Layer 8 of a small transformer language model trained on English Wikipedia (11 layers, counted from 0, width 96).
Take only the direct path to the model's output, skipping the later layers: a vector added to the residual stream pushes a token's score in proportion to its dot product with that token's output vector.

Output vectors of the tokens that the questions are about. A number n stands for (n - 500) times 0.0026.
" D": 376 426 594 600 458 389 646 624 547 427 502 606 510 611 472 475 454 379 488 429 457 506 611 477 499 480 529 503 547 539 423 561 378 491 497 503 452 663 520 543 491 421 557 335 382 666 657 497 310 467 480 452 507 589 449 456 501 343 493 559 502 415 529 461 523 570 442 410 403 599 531 379 614 578 584 550 643 465 600 548 462 393 531 477 560 541 561 514 594 418 387 329 381 506 637 556
" that": 477 428 578 561 511 769 477 491 317 596 393 322 336 244 378 386 517 426 339 472 645 516 645 478 611 626 501 478 563 465 663 498 622 473 531 539 609 399 537 554 562 409 441 616 550 514 357 428 362 296 394 423 375 536 725 373 491 549 490 410 397 517 539 263 562 647 519 552 525 640 540 464 601 441 641 590 547 594 630 458 573 747 523 482 495 598 542 421 260 436 395 486 552 500 591 457
" which": 599 344 616 568 481 728 469 555 333 465 494 507 376 267 302 458 461 388 340 459 816 520 663 319 513 633 459 444 591 471 597 578 642 462 666 588 621 423 543 559 549 383 367 603 619 492 475 548 402 401 390 377 357 602 567 421 509 433 542 474 418 551 390 346 496 358 488 537 516 558 467 450 651 462 633 636 409 445 507 444 462 835 517 645 631 552 518 434 419 660 493 415 540 524 463 298
"I": 692 435 411 262 572 501 561 599 407 604 535 462 408 393 504 459 562 201 507 469 708 313 516 632 387 580 561 552 430 422 569 666 620 540 418 433 415 413 481 530 662 606 484 372 400 312 544 237 687 654 858 308 421 485 457 504 501 481 498 345 396 567 353 485 350 540 691 546 679 462 643 465 608 328 625 551 508 575 589 354 554 449 606 410 446 606 406 376 610 694 620 412 556 471 409 512
" 1": 510 481 600 618 496 402 701 501 518 632 614 456 370 532 496 537 393 443 525 587 530 469 576 560 481 563 544 434 501 435 431 548 475 327 613 562 552 508 587 455 388 506 532 670 489 532 418 590 372 442 556 353 598 531 444 515 502 499 505 449 376 431 670 636 311 592 363 408 395 523 503 407 517 427 390 468 689 540 469 467 579 417 506 688 372 464 411 647 548 376 543 396 499 361 556 598
"-": 625 435 302 480 377 662 508 611 463 424 502 521 460 662 451 575 413 677 499 719 574 424 459 459 510 403 596 599 611 525 408 715 592 665 541 357 429 399 558 381 340 289 552 464 511 412 560 518 466 626 389 609 357 435 401 359 511 412 472 697 530 477 389 544 473 595 432 492 406 529 454 541 380 736 403 614 599 403 555 422 721 435 398 498 404 659 478 431 458 520 642 381 495 518 598 437
" play": 387 356 538 546 313 537 506 633 464 620 577 291 485 637 397 467 635 225 684 553 599 518 565 339 718 542 493 389 379 556 408 616 463 539 491 305 646 594 433 475 481 369 452 604 527 672 494 463 264 553 523 503 487 327 594 532 503 564 526 547 521 396 563 620 605 606 426 454 502 487 458 559 439 471 343 275 556 515 621 411 347 773 640 565 455 407 630 529 283 494 593 533 597 454 428 541
"man": 198 495 345 459 381 443 482 620 385 565 368 311 526 432 612 436 847 408 522 627 451 570 234 442 538 473 525 568 478 559 571 526 554 503 779 400 581 649 499 454 589 722 441 635 489 426 438 521 306 517 525 516 270 574 499 476 492 379 490 433 436 403 746 494 602 460 558 294 678 461 728 530 397 330 566 581 197 457 450 641 572 624 527 458 781 568 615 638 305 513 546 461 411 364 453 600
".": 571 588 624 491 708 500 559 412 455 422 280 555 550 487 390 614 242 645 597 633 658 603 624 540 493 515 526 522 507 291 347 330 596 636 596 620 428 424 448 403 566 572 305 550 327 455 394 455 499 625 306 628 359 451 459 284 498 487 450 680 469 554 296 378 483 518 494 721 407 496 651 429 551 551 477 621 505 439 582 485 612 656 524 445 420 441 600 673 440 606 365 567 614 408 460 282
" 201": 396 466 539 618 441 671 573 663 415 446 657 480 422 522 471 527 524 520 459 437 505 581 340 459 465 464 546 467 617 631 456 487 466 348 434 471 483 495 470 543 531 547 476 693 431 636 328 298 360 429 697 354 545 479 625 573 505 441 530 562 548 537 528 753 398 471 386 476 402 472 604 583 428 225 619 625 432 534 492 326 415 470 639 463 332 527 525 385 512 378 725 367 658 544 593 612
" team": 524 407 406 504 215 436 553 656 484 561 517 230 508 671 383 426 406 325 659 508 485 513 620 287 691 490 410 501 595 429 348 458 476 657 562 385 600 506 409 592 453 587 464 655 506 601 487 430 253 497 563 383 545 474 500 506 489 484 510 359 445 607 611 655 520 572 368 456 551 415 519 445 532 417 484 402 604 618 566 385 275 835 655 638 409 399 674 494 228 654 658 525 572 465 497 719
"O": 740 332 496 393 429 531 511 603 401 491 477 574 408 533 665 539 588 192 680 554 663 435 592 459 268 460 632 558 432 530 500 584 654 364 402 580 400 407 606 404 463 538 636 400 458 385 506 333 612 567 656 389 655 413 527 455 501 444 489 334 432 534 457 589 406 642 631 434 648 545 490 227 608 428 512 598 530 463 412 320 637 391 574 506 481 384 705 463 500 576 637 454 346 601 453 556
" 194": 274 543 536 546 543 602 600 549 496 442 468 405 368 487 474 610 495 393 496 318 583 665 333 402 529 526 281 402 371 615 564 568 470 388 466 539 643 632 439 642 636 581 459 687 416 600 535 399 411 450 609 281 389 552 595 624 503 647 528 468 749 474 403 565 420 575 451 386 515 440 551 315 383 382 577 555 324 522 487 474 521 520 677 618 357 526 495 545 475 433 719 430 520 501 410 635
"l": 419 598 551 346 323 704 423 611 571 527 613 774 444 470 548 749 613 590 521 668 420 379 377 725 522 548 442 540 496 496 329 699 514 317 499 337 417 554 493 475 511 516 386 346 728 464 439 557 589 771 478 609 447 484 363 462 498 411 470 449 350 375 638 269 617 542 529 517 491 499 548 562 539 492 327 483 510 382 539 451 452 472 650 334 547 440 253 753 415 653 380 502 638 356 323 555
" 5": 496 602 537 608 563 479 705 427 545 407 650 489 471 455 535 493 388 613 515 595 618 588 416 531 502 607 469 470 556 425 596 524 406 407 459 492 605 612 520 508 410 407 417 728 451 484 438 499 401 442 614 355 653 436 428 482 494 496 496 369 382 380 629 642 343 562 353 374 452 660 479 533 582 455 582 548 538 418 466 446 621 439 601 556 272 416 457 504 504 411 588 446 473 518 491 496
"(": 727 480 270 503 330 614 482 557 533 669 524 366 438 526 497 708 559 292 454 357 395 430 557 346 480 408 499 513 365 509 666 473 654 499 391 616 290 422 450 259 644 426 440 432 441 248 513 459 499 481 524 533 332 564 590 605 506 457 521 516 509 809 503 691 453 721 516 379 539 572 553 587 631 305 445 640 463 433 559 414 603 692 360 625 451 350 694 393 383 356 625 695 545 582 622 465
" who": 321 293 479 586 613 671 546 480 444 677 507 372 612 277 346 414 517 412 385 626 601 577 646 440 610 521 472 419 470 405 660 541 599 513 506 481 490 547 519 431 516 456 456 644 534 611 507 540 214 458 402 386 542 617 559 539 482 532 494 540 536 517 412 427 645 273 572 465 525 342 649 338 697 554 607 352 430 493 465 499 361 870 705 584 612 536 618 288 200 633 438 458 479 383 647 334
" 0": 433 521 558 514 527 326 659 521 549 684 616 473 358 520 640 531 425 381 498 412 542 532 603 434 624 591 342 432 457 544 424 442 447 322 544 564 627 644 466 420 470 501 531 697 479 419 504 517 532 351 598 420 489 448 406 487 496 473 494 444 317 469 653 764 382 611 345 436 465 679 571 498 753 425 279 493 629 484 430 423 536 422 545 652 394 439 495 531 540 318 579 413 540 457 514 616
"\n": 376 642 639 588 615 463 640 588 460 607 595 402 452 581 361 498 542 525 387 537 574 438 565 613 656 512 526 419 460 498 400 674 457 606 350 643 451 451 702 283 524 399 402 572 550 315 642 332 462 405 413 464 329 429 336 468 493 460 477 635 576 539 398 620 363 471 498 475 460 414 183 549 436 330 404 635 526 375 596 690 587 384 525 355 579 344 687 579 666 608 578 569 559 495 665 398
"ife": 283 509 457 119 419 672 328 384 369 552 722 425 318 561 512 606 614 171 473 488 401 571 731 366 559 427 213 519 293 633 557 502 778 512 459 569 615 531 413 730 527 613 471 749 541 660 288 329 534 235 475 472 630 406 648 796 486 357 518 809 728 462 419 517 482 439 526 536 700 542 579 476 538 652 531 386 33 571 446 599 668 443 531 604 711 525 525 378 177 649 487 566 554 317 501 295
"D": 632 400 578 284 422 630 660 751 413 486 414 712 378 528 565 544 522 368 557 330 562 451 623 353 450 503 536 551 422 429 390 613 620 483 500 659 437 587 450 445 526 503 732 333 403 368 566 497 528 478 632 402 416 380 505 394 491 468 488 570 544 589 511 407 443 584 441 479 718 656 593 273 734 448 428 601 510 637 437 389 494 354 619 368 434 410 540 528 668 455 534 331 442 534 508 441

Output weights of attention head 2. The head adds the sum of these rows, row i times number i of z. A number n stands for (n - 500) times 0.00073.
o0: 428 416 569 592 562 613 494 430 640 386 443 388 530 443 520 503 353 582 589 538 380 467 444 757 659 638 725 583 296 512 343 568 658 600 636 645 504 585 644 516 542 486 617 350 339 455 625 512 647 294 632 688 262 269 431 660 531 641 653 659 322 628 425 519 475 560 358 249 409 620 661 524 539 385 331 238 506 322 316 425 404 405 566 708 507 467 331 511 433 558 469 332 512 444 474 610
o1: 524 494 592 537 486 550 539 446 471 531 668 498 473 586 605 652 443 579 543 584 445 304 458 451 495 646 462 296 553 570 389 690 570 500 476 618 423 678 386 308 461 351 531 488 487 264 335 549 604 426 710 459 235 393 570 464 476 586 406 729 416 695 437 711 424 609 295 504 451 518 451 354 525 343 641 548 554 540 392 521 573 478 405 362 397 467 413 539 397 621 688 390 478 670 518 536
o2: 444 503 642 502 618 326 451 628 420 425 724 393 547 577 521 463 428 566 190 384 412 334 584 543 653 546 457 263 514 502 602 440 500 517 432 685 358 416 450 519 480 627 592 409 655 426 474 590 489 319 563 416 359 553 498 791 387 485 513 620 509 642 641 393 323 616 458 474 595 490 333 622 374 552 398 488 542 461 379 581 299 333 593 721 561 417 740 548 396 475 514 589 622 424 688 491
o3: 413 420 544 319 527 500 522 602 560 400 265 336 512 581 518 523 444 135 618 501 543 467 522 438 532 316 586 622 536 366 653 529 764 336 696 567 289 429 502 611 663 644 487 632 368 559 427 548 588 800 283 706 501 630 604 415 313 412 576 570 667 460 425 373 552 383 551 416 466 802 671 449 428 495 620 377 624 512 540 465 534 419 309 295 315 634 384 524 499 504 412 511 395 519 645 512
o4: 513 501 522 420 525 696 697 641 266 543 388 477 449 553 471 340 485 478 559 621 612 533 678 380 452 459 625 523 518 578 514 481 669 301 138 310 494 343 703 445 491 470 578 599 641 309 394 328 428 520 536 446 466 499 466 647 785 449 152 395 383 715 587 459 494 487 618 578 537 524 262 406 411 475 548 562 560 463 614 494 789 394 388 269 479 527 623 451 545 438 649 441 663 534 591 637
o5: 397 608 539 427 369 301 651 593 628 583 418 717 563 565 463 473 606 543 341 492 427 451 368 674 562 512 316 372 507 575 561 519 410 444 499 331 466 535 630 665 544 577 552 586 576 335 632 283 521 388 421 631 758 541 521 612 709 549 265 623 708 344 440 318 636 384 646 182 533 623 465 433 451 496 464 482 173 523 377 573 477 227 441 329 612 526 557 542 755 446 396 534 520 483 581 585
o6: 386 493 492 750 333 542 596 451 444 614 388 451 457 670 357 515 583 282 267 186 488 360 242 413 575 472 475 573 457 696 653 205 625 501 468 504 466 654 508 564 716 512 417 541 695 355 618 471 465 770 602 704 410 601 788 680 869 549 298 518 533 432 550 238 669 576 703 496 372 262 396 538 381 594 366 402 493 661 376 516 439 497 626 384 572 486 434 566 465 582 561 313 507 493 555 254
o7: 403 410 490 558 230 440 403 595 532 542 501 418 486 554 481 346 502 441 489 606 469 519 547 428 630 489 737 456 621 505 594 751 646 648 612 467 671 472 176 364 622 594 572 434 348 420 528 401 361 578 404 676 420 429 630 460 340 305 789 596 602 541 315 514 426 612 664 438 409 394 294 315 739 346 549 417 517 434 521 370 593 363 439 624 655 618 600 533 581 634 471 321 485 496 638 403
o8: 486 397 567 418 765 322 486 356 407 510 591 577 363 291 477 446 439 660 450 648 614 477 659 482 463 532 570 364 536 786 352 447 732 548 376 477 555 581 360 584 419 585 565 412 481 608 261 556 608 485 592 505 649 536 357 428 401 685 352 491 705 448 687 483 599 329 624 489 458 389 588 657 467 563 447 492 528 644 551 630 246 592 363 504 509 415 400 488 340 550 312 445 433 511 448 526
o9: 825 525 553 548 521 551 493 526 559 480 619 524 537 499 260 296 745 393 447 420 273 491 336 531 503 336 588 583 607 457 710 501 663 597 258 362 422 414 573 407 729 556 398 350 625 600 403 576 715 461 720 604 534 402 419 763 647 313 452 528 499 495 552 451 403 495 374 366 521 592 482 449 666 568 636 440 370 543 613 443 512 498 212 490 579 479 459 352 284 476 402 462 589 538 444 549
o10: 215 437 738 556 522 610 685 454 501 391 402 509 507 530 574 802 438 559 613 559 693 677 388 555 840 681 295 489 531 368 584 662 447 628 574 376 546 512 649 514 414 578 376 567 383 550 358 440 690 407 596 291 373 517 664 424 652 447 451 506 642 331 331 559 494 524 457 262 404 481 523 362 352 598 432 347 353 300 590 535 600 455 480 393 375 291 536 580 496 320 645 595 464 424 606 499
o11: 314 347 465 443 190 406 597 626 140 456 514 560 416 663 639 494 438 323 633 544 532 556 479 392 525 346 731 377 678 425 456 468 505 367 710 265 592 577 490 518 570 574 333 520 535 592 342 598 381 571 584 427 578 495 905 630 512 263 718 395 415 569 548 645 567 715 387 618 642 516 621 516 287 286 780 350 454 463 572 25 422 562 579 549 332 703 550 378 537 266 693 389 584 350 632 783
o12: 576 473 415 666 557 383 569 297 661 523 657 385 571 506 405 530 426 337 280 327 503 629 602 505 532 433 397 593 692 542 381 568 537 484 635 293 369 542 578 532 477 271 709 694 729 277 775 463 438 540 527 577 425 379 616 352 558 754 501 424 109 585 726 658 646 494 401 434 413 450 254 644 569 665 521 375 538 480 345 504 310 534 421 415 676 339 526 511 518 535 416 542 584 419 598 546
o13: 692 336 416 466 481 453 467 497 599 331 588 771 693 450 466 483 452 644 571 399 660 443 689 504 447 510 609 585 625 537 558 526 500 478 646 380 413 515 452 694 652 355 520 455 585 535 404 537 477 428 500 390 395 531 440 404 754 575 141 410 115 521 509 417 310 587 309 486 375 693 752 443 549 435 525 566 500 522 419 434 363 495 772 564 381 364 580 541 514 584 484 607 577 377 534 424
o14: 222 455 664 384 412 615 328 614 466 173 372 572 521 563 296 492 496 707 361 480 389 602 532 406 478 428 398 421 565 602 512 341 524 538 350 464 747 649 571 603 606 599 589 471 473 512 500 440 728 467 490 655 617 687 439 276 265 871 501 564 328 478 324 290 448 486 480 548 563 631 701 462 564 715 532 612 318 305 362 744 395 443 513 732 660 524 431 414 478 336 549 562 615 421 561 381
o15: 712 351 426 440 544 629 530 438 416 554 550 402 700 604 813 389 537 593 422 625 456 366 413 445 416 514 448 713 644 505 606 295 333 300 525 556 526 448 633 542 397 508 490 722 497 744 516 583 595 533 572 460 650 489 478 340 590 421 746 308 510 482 622 535 500 415 506 641 506 391 516 444 304 324 336 405 558 660 392 688 436 425 443 500 591 487 253 565 514 267 504 221 443 298 524 652
o16: 495 625 303 280 424 490 309 562 445 315 446 583 617 437 662 561 711 611 646 380 386 380 609 522 559 643 461 458 558 690 461 480 440 531 579 585 316 315 314 378 557 417 558 532 696 800 472 275 559 361 504 538 304 432 605 544 410 435 753 587 398 508 716 556 660 471 439 775 423 404 422 629 314 430 572 622 525 669 684 454 420 395 473 248 508 536 515 415 415 455 568 358 559 551 644 483
o17: 494 430 499 552 589 378 510 461 566 474 544 500 479 620 492 551 464 676 462 652 307 397 551 413 393 326 511 323 511 513 397 462 606 642 730 495 514 649 615 427 498 561 536 524 472 397 447 398 573 358 504 493 474 559 256 625 401 321 559 510 362 538 527 603 623 345 527 662 577 506 530 523 448 509 481 499 732 448 474 642 608 464 437 381 477 299 441 546 491 372 429 669 715 455 508 468
o18: 806 595 195 697 624 292 772 463 606 245 547 474 580 419 497 504 586 444 473 545 338 419 528 618 296 507 567 601 561 779 191 414 442 497 544 619 333 460 376 443 474 346 326 534 352 643 638 721 586 374 715 556 538 474 492 539 480 346 696 433 652 599 636 762 234 606 248 362 442 286 698 746 423 337 410 723 589 714 538 194 467 275 397 518 430 374 386 354 567 444 701 555 631 662 397 547
o19: 770 623 650 383 456 315 575 469 739 491 462 481 540 710 497 404 675 282 471 500 669 471 488 499 399 535 467 601 476 450 452 324 340 384 392 705 489 729 572 473 358 508 513 506 484 472 377 427 551 630 743 335 524 362 506 503 629 421 484 395 320 361 618 618 345 712 566 720 498 506 471 390 566 211 564 681 596 312 483 472 731 495 585 513 272 497 696 661 372 414 382 452 371 477 378 644
o20: 646 557 380 469 457 452 509 469 603 595 549 359 400 427 596 796 496 282 524 371 595 487 443 414 443 655 500 303 409 579 322 483 403 516 648 613 479 551 572 543 449 502 696 527 613 578 570 452 504 401 270 515 584 521 687 568 328 573 864 688 534 518 444 378 545 339 380 455 511 284 555 338 539 461 325 358 554 397 519 525 642 338 541 529 569 571 516 602 400 488 622 442 526 465 523 574
o21: 450 642 541 556 521 394 612 317 516 407 392 493 531 519 295 434 583 460 473 282 509 672 468 456 386 380 506 399 335 620 503 702 763 570 377 437 574 547 538 564 599 380 335 427 623 152 489 495 341 548 363 450 413 677 267 684 161 656 422 576 643 370 505 827 409 459 577 475 554 376 355 385 425 438 629 491 474 505 485 557 427 554 579 434 485 545 638 615 655 707 739 521 798 523 414 668
o22: 473 421 363 418 464 413 405 396 314 350 382 601 416 407 565 413 551 437 583 635 500 646 556 509 638 483 326 542 632 429 223 704 514 630 397 480 505 539 340 581 436 593 430 460 530 736 726 348 475 556 449 624 655 527 486 518 372 591 600 555 550 646 372 320 537 547 474 682 454 267 524 532 462 549 698 446 394 522 482 546 320 705 717 759 671 517 251 459 399 605 380 422 432 518 573 484
o23: 526 681 549 451 568 637 554 509 696 788 404 657 622 499 545 715 533 410 451 160 410 570 498 510 307 569 413 588 559 676 486 481 393 498 481 410 384 490 466 472 304 607 430 256 388 452 644 391 263 349 660 527 428 489 415 537 827 518 380 763 634 566 308 662 449 503 528 375 405 342 599 569 444 433 460 526 642 569 525 535 419 327 622 463 661 457 525 562 465 593 403 398 461 362 488 426
o24: 498 76 813 488 637 640 717 352 348 611 706 442 398 759 561 383 567 611 530 453 647 489 572 459 487 363 650 197 679 616 258 364 341 475 514 455 534 437 705 511 515 411 492 421 475 480 440 459 562 533 506 622 502 275 377 476 586 426 648 529 282 556 454 529 436 450 280 423 391 515 312 537 503 485 605 569 586 308 530 343 421 307 709 555 500 663 768 452 630 778 644 404 568 456 450 462
o25: 620 562 518 716 459 462 559 736 425 477 499 412 498 488 652 516 390 472 402 661 519 459 579 615 528 363 578 503 741 354 422 225 451 627 439 584 410 468 398 381 469 515 468 759 712 565 373 221 638 734 557 596 625 437 402 279 559 593 285 476 325 516 549 620 292 506 328 650 545 600 611 515 441 618 432 352 430 421 224 438 224 685 427 549 426 438 535 553 707 338 567 545 741 555 731 238
o26: 262 427 475 475 664 699 349 536 590 552 644 375 706 601 471 431 292 418 507 764 658 689 509 717 510 490 592 531 448 259 461 338 492 412 500 346 482 544 560 583 560 405 714 476 487 517 536 427 237 440 316 554 442 406 760 474 693 365 665 662 542 558 497 410 425 495 307 500 571 470 556 501 560 302 481 466 464 556 605 549 620 560 420 292 508 425 884 520 157 535 471 648 597 407 364 431
o27: 755 698 599 542 445 510 514 442 233 484 455 827 468 417 633 417 227 585 534 329 608 435 383 689 330 562 316 315 459 309 620 417 461 640 499 589 474 497 624 366 650 544 237 553 288 482 412 581 566 543 543 603 484 489 593 528 433 493 573 721 340 700 546 479 379 495 483 639 547 554 259 387 515 468 529 544 426 704 476 301 519 507 720 696 514 508 370 385 506 499 382 439 801 486 663 250
o28: 475 681 646 537 551 576 570 354 395 551 535 469 631 598 461 659 251 486 550 511 774 474 566 455 523 509 535 659 405 682 832 333 587 556 386 308 522 557 353 451 471 280 469 546 657 433 454 765 99 355 371 518 672 409 689 718 298 515 318 587 441 592 489 175 658 319 535 376 340 383 453 426 489 531 433 343 499 503 209 362 480 421 679 386 452 767 708 572 334 634 563 681 690 625 463 385
o29: 585 500 491 475 380 572 403 529 333 546 384 512 552 364 380 411 707 561 693 410 416 451 561 502 559 499 496 534 574 680 520 268 347 383 615 407 554 291 605 403 528 703 446 735 501 618 436 472 484 447 610 546 298 637 447 558 346 542 650 571 626 420 515 471 446 705 566 499 526 513 523 496 529 603 798 611 165 580 425 466 642 446 644 207 526 491 416 412 275 365 616 529 240 559 419 662
o30: 580 425 515 615 613 414 638 485 493 345 472 521 594 491 695 578 406 569 563 560 434 509 720 480 490 590 417 647 418 486 421 290 266 731 532 587 451 543 595 398 688 510 519 566 511 301 462 508 641 308 259 461 517 548 497 319 606 436 439 488 601 554 400 425 450 589 350 632 293 697 699 299 605 780 576 564 357 412 426 350 665 491 333 772 498 520 497 544 389 346 429 447 429 495 411 451
o31: 517 372 637 366 618 323 557 551 391 414 369 560 456 490 336 645 477 624 546 536 325 722 582 345 694 550 463 593 387 438 649 216 440 514 714 480 548 473 383 547 352 650 545 426 482 401 507 494 659 511 462 393 320 473 543 614 468 621 554 493 552 501 359 411 515 505 425 467 371 379 612 477 453 595 616 371 423 530 247 528 562 564 537 517 620 625 759 533 574 581 455 593 497 374 421 677

Each question shows a token from some text and the vector z that the head gathered there. A number n stands for (n - 500) times 0.0052.

"ar": 557 548 397 492 445 474 619 549 434 419 536 614 533 595 374 410 465 422 504 516 485 443 518 638 627 592 716 406 533 473 520 445
Which two tokens does it push up most, strongest first? " play", " team"

".": 610 470 358 547 476 542 652 572 479 457 587 519 512 635 459 480 407 456 391 489 427 302 539 599 535 558 673 530 522 477 595 493
Which three tokens does it push up most, strongest first? ".", " who", " that"

" on": 638 586 368 425 510 580 660 589 429 509 563 485 425 460 466 505 520 491 492 539 473 571 570 626 588 467 543 467 500 466 513 521
Which of these tokens does it push down most? " that"

"ine": 445 552 393 493 615 434 625 562 336 474 499 585 617 638 418 458 480 414 473 610 493 410 417 600 679 586 533 406 509 403 468 337
Pushed up most: "O"

"ed": 498 408 458 605 459 488 513 649 347 448 585 621 395 610 498 429 454 433 309 494 404 353 402 581 583 487 709 553 410 408 419 435
Which of these tokens does it push down most? " 0"

"-": 527 550 458 515 483 508 584 525 438 422 575 459 506 517 431 413 537 472 519 489 556 500 456 652 493 537 623 428 533 409 500 433
Which three tokens does it push up most, strongest first? "\n", " play", "("

"The": 409 448 451 414 546 522 703 611 356 612 494 734 638 634 516 573 406 375 351 567 416 316 665 554 685 695 363 490 443 423 708 350
Pushed up most: " team"

"ist": 578 498 426 497 428 491 668 566 441 475 516 489 506 445 509 479 561 492 455 415 496 432 595 635 594 525 509 486 452 496 557 458
Which of these tokens does it push down most? " 5"

"m": 608 569 352 441 530 564 667 568 443 494 530 532 443 473 450 510 534 486 438 464 459 483 551 623 569 463 518 430 503 486 481 514
Which of these tokens does it push down most? " 5"

" be": 478 487 456 510 482 458 595 576 384 570 545 701 564 606 473 462 450 436 419 564 481 355 577 538 663 663 513 434 430 442 596 393
Pushed up most: " team"

"rough": 577 549 390 443 494 543 655 554 443 506 557 452 517 519 429 498 502 514 456 508 466 405 560 621 507 535 536 462 480 466 518 473
Pushed up most: "l"

"ence": 409 595 393 568 509 490 618 472 358 710 775 792 542 552 628 619 514 344 164 590 293 262 416 401 422 567 449 434 167 733 508 392
Pushed up most: "man"

"us": 637 544 403 489 456 536 613 584 444 492 606 417 484 539 392 478 475 559 503 564 478 390 542 604 508 556 610 471 427 419 543 468
Which two tokens does it push up most, strongest first? ".", "\n"

"gan": 494 269 371 541 418 435 341 486 472 448 613 832 516 653 589 586 452 434 373 560 371 349 594 468 762 554 457 515 420 451 441 492
Pushed up most: " team"

"on": 544 487 397 529 468 488 604 550 467 440 587 450 440 587 464 489 441 484 412 500 447 405 545 599 488 544 654 481 444 445 524 468
Which two tokens does it push up most, strongest first? ".", " who"

" that": 394 412 377 603 554 386 839 660 565 538 485 600 372 482 400 563 534 279 321 508 387 151 424 496 574 638 624 523 551 668 690 371
Pushed up most: " that"

"se": 572 512 428 475 502 541 600 537 436 556 552 510 468 603 460 517 523 495 422 557 431 373 509 593 510 547 577 486 449 477 544 447
Which two tokens does it push up most, strongest first? "l", "D"

" b": 657 481 423 520 461 479 610 577 447 368 572 501 541 597 499 450 384 519 383 436 441 403 502 590 604 564 660 553 631 450 580 506
Which of these tokens does it push down most? "I"

"0": 480 509 374 524 453 500 650 546 375 540 747 739 464 619 567 462 436 357 303 580 393 347 524 490 556 541 506 410 343 567 573 496
Pushed up most: "man"

" a": 546 468 257 547 478 539 606 691 387 459 601 645 583 593 540 463 477 347 269 437 422 371 618 650 532 447 474 481 507 534 495 558
Pushed up most: " who"

"ation": 464 481 353 419 498 478 605 577 432 491 503 653 520 715 535 426 509 358 355 555 377 298 621 566 607 536 417 554 407 438 644 424
Pushed up most: " which"

",": 351 475 412 514 523 450 602 586 376 610 623 523 539 571 471 533 567 379 304 539 413 278 383 516 562 664 476 541 262 602 582 483
Which two tokens does it push up most, strongest first? " that", "O"

" M": 641 538 382 481 441 531 638 584 435 489 615 420 469 572 388 478 451 544 511 610 493 387 543 620 520 569 615 496 454 444 601 480
Which of these tokens does it push down most? "ife"

" the": 572 566 349 439 522 521 699 572 468 496 527 523 461 509 458 490 518 502 404 465 450 452 533 636 552 486 502 430 498 503 486 488
Which of these tokens does it push down most? " 5"

" t": 528 508 390 546 492 504 573 549 449 373 607 493 541 544 365 477 471 466 357 497 527 410 542 583 460 587 619 525 584 465 517 429
Pushed up most: " who"

" m": 362 549 375 397 466 415 601 516 541 455 548 427 639 746 460 404 471 510 440 463 482 415 572 459 583 575 389 577 421 401 560 425
Which two tokens does it push up most, strongest first? " which", "."

" 19": 507 456 381 384 418 472 712 553 367 390 721 604 465 486 511 413 436 389 398 628 473 492 653 572 631 403 502 429 389 460 644 594
Which two tokens does it push up most, strongest first? " 194", " play"

"5": 397 622 356 631 493 538 617 467 304 767 903 977 539 562 745 627 459 273 30 596 241 245 395 287 419 597 412 348 67 815 499 332
Pushed up most: "man"

" In": 541 508 386 544 465 546 593 567 410 537 658 569 518 515 517 481 457 486 342 535 443 418 495 525 506 528 570 406 366 509 490 446
Which two tokens does it push up most, strongest first? "man", " play"

"ous": 560 508 426 579 568 446 705 523 518 414 544 618 514 505 448 497 518 437 328 466 360 326 517 589 526 484 632 556 549 563 579 465
Pushed up most: " that"

" th": 574 557 393 422 502 552 619 584 438 511 528 477 497 494 436 506 530 529 461 487 455 427 576 610 541 520 536 470 478 462 511 489
Which of these tokens does it push down most? " 5"

"ul": 612 545 407 475 472 517 629 571 454 489 574 497 509 580 372 457 472 516 510 566 483 412 534 626 577 568 662 461 508 448 551 454
Which two tokens does it push up most, strongest first? " play", "."

"ons": 487 503 418 380 482 452 667 545 389 457 595 677 413 602 603 536 525 350 347 636 418 319 589 505 580 565 424 509 324 621 588 400
Which of these tokens does it push down most? "\n"

"out": 527 584 442 420 504 502 619 594 428 509 561 479 520 538 430 438 478 504 466 492 434 401 545 534 599 560 495 550 431 445 505 492
Which two tokens does it push up most, strongest first? "\n", "-"

" n": 481 455 453 506 517 509 632 525 464 499 546 441 568 557 475 470 459 492 441 548 483 375 519 550 606 617 601 498 477 434 585 436
Which of these tokens does it push down most? " 194"

"ing": 395 520 554 289 563 476 525 529 450 501 587 577 460 392 532 697 625 482 422 544 451 301 475 509 718 545 555 689 424 547 534 449
Pushed up most: " 201"

"c": 596 631 403 475 604 416 626 516 419 469 559 535 506 568 344 490 499 516 619 566 493 450 392 571 489 614 628 439 525 386 530 389
Pushed up most: "("

"em": 582 533 434 457 478 509 612 558 446 484 572 493 494 577 388 466 520 483 474 555 487 384 531 580 529 572 576 513 457 444 556 485
Pushed up most: "."

" sp": 549 642 405 426 519 533 578 654 381 565 499 534 447 468 418 441 621 512 532 471 491 602 547 592 650 509 412 568 406 477 463 524
Which of these tokens does it push down most? " who"

" con": 611 519 426 460 477 534 600 556 446 521 523 452 476 589 436 493 519 530 453 558 456 392 551 624 519 526 605 498 492 440 557 464
Which of these tokens does it push down most? " 194"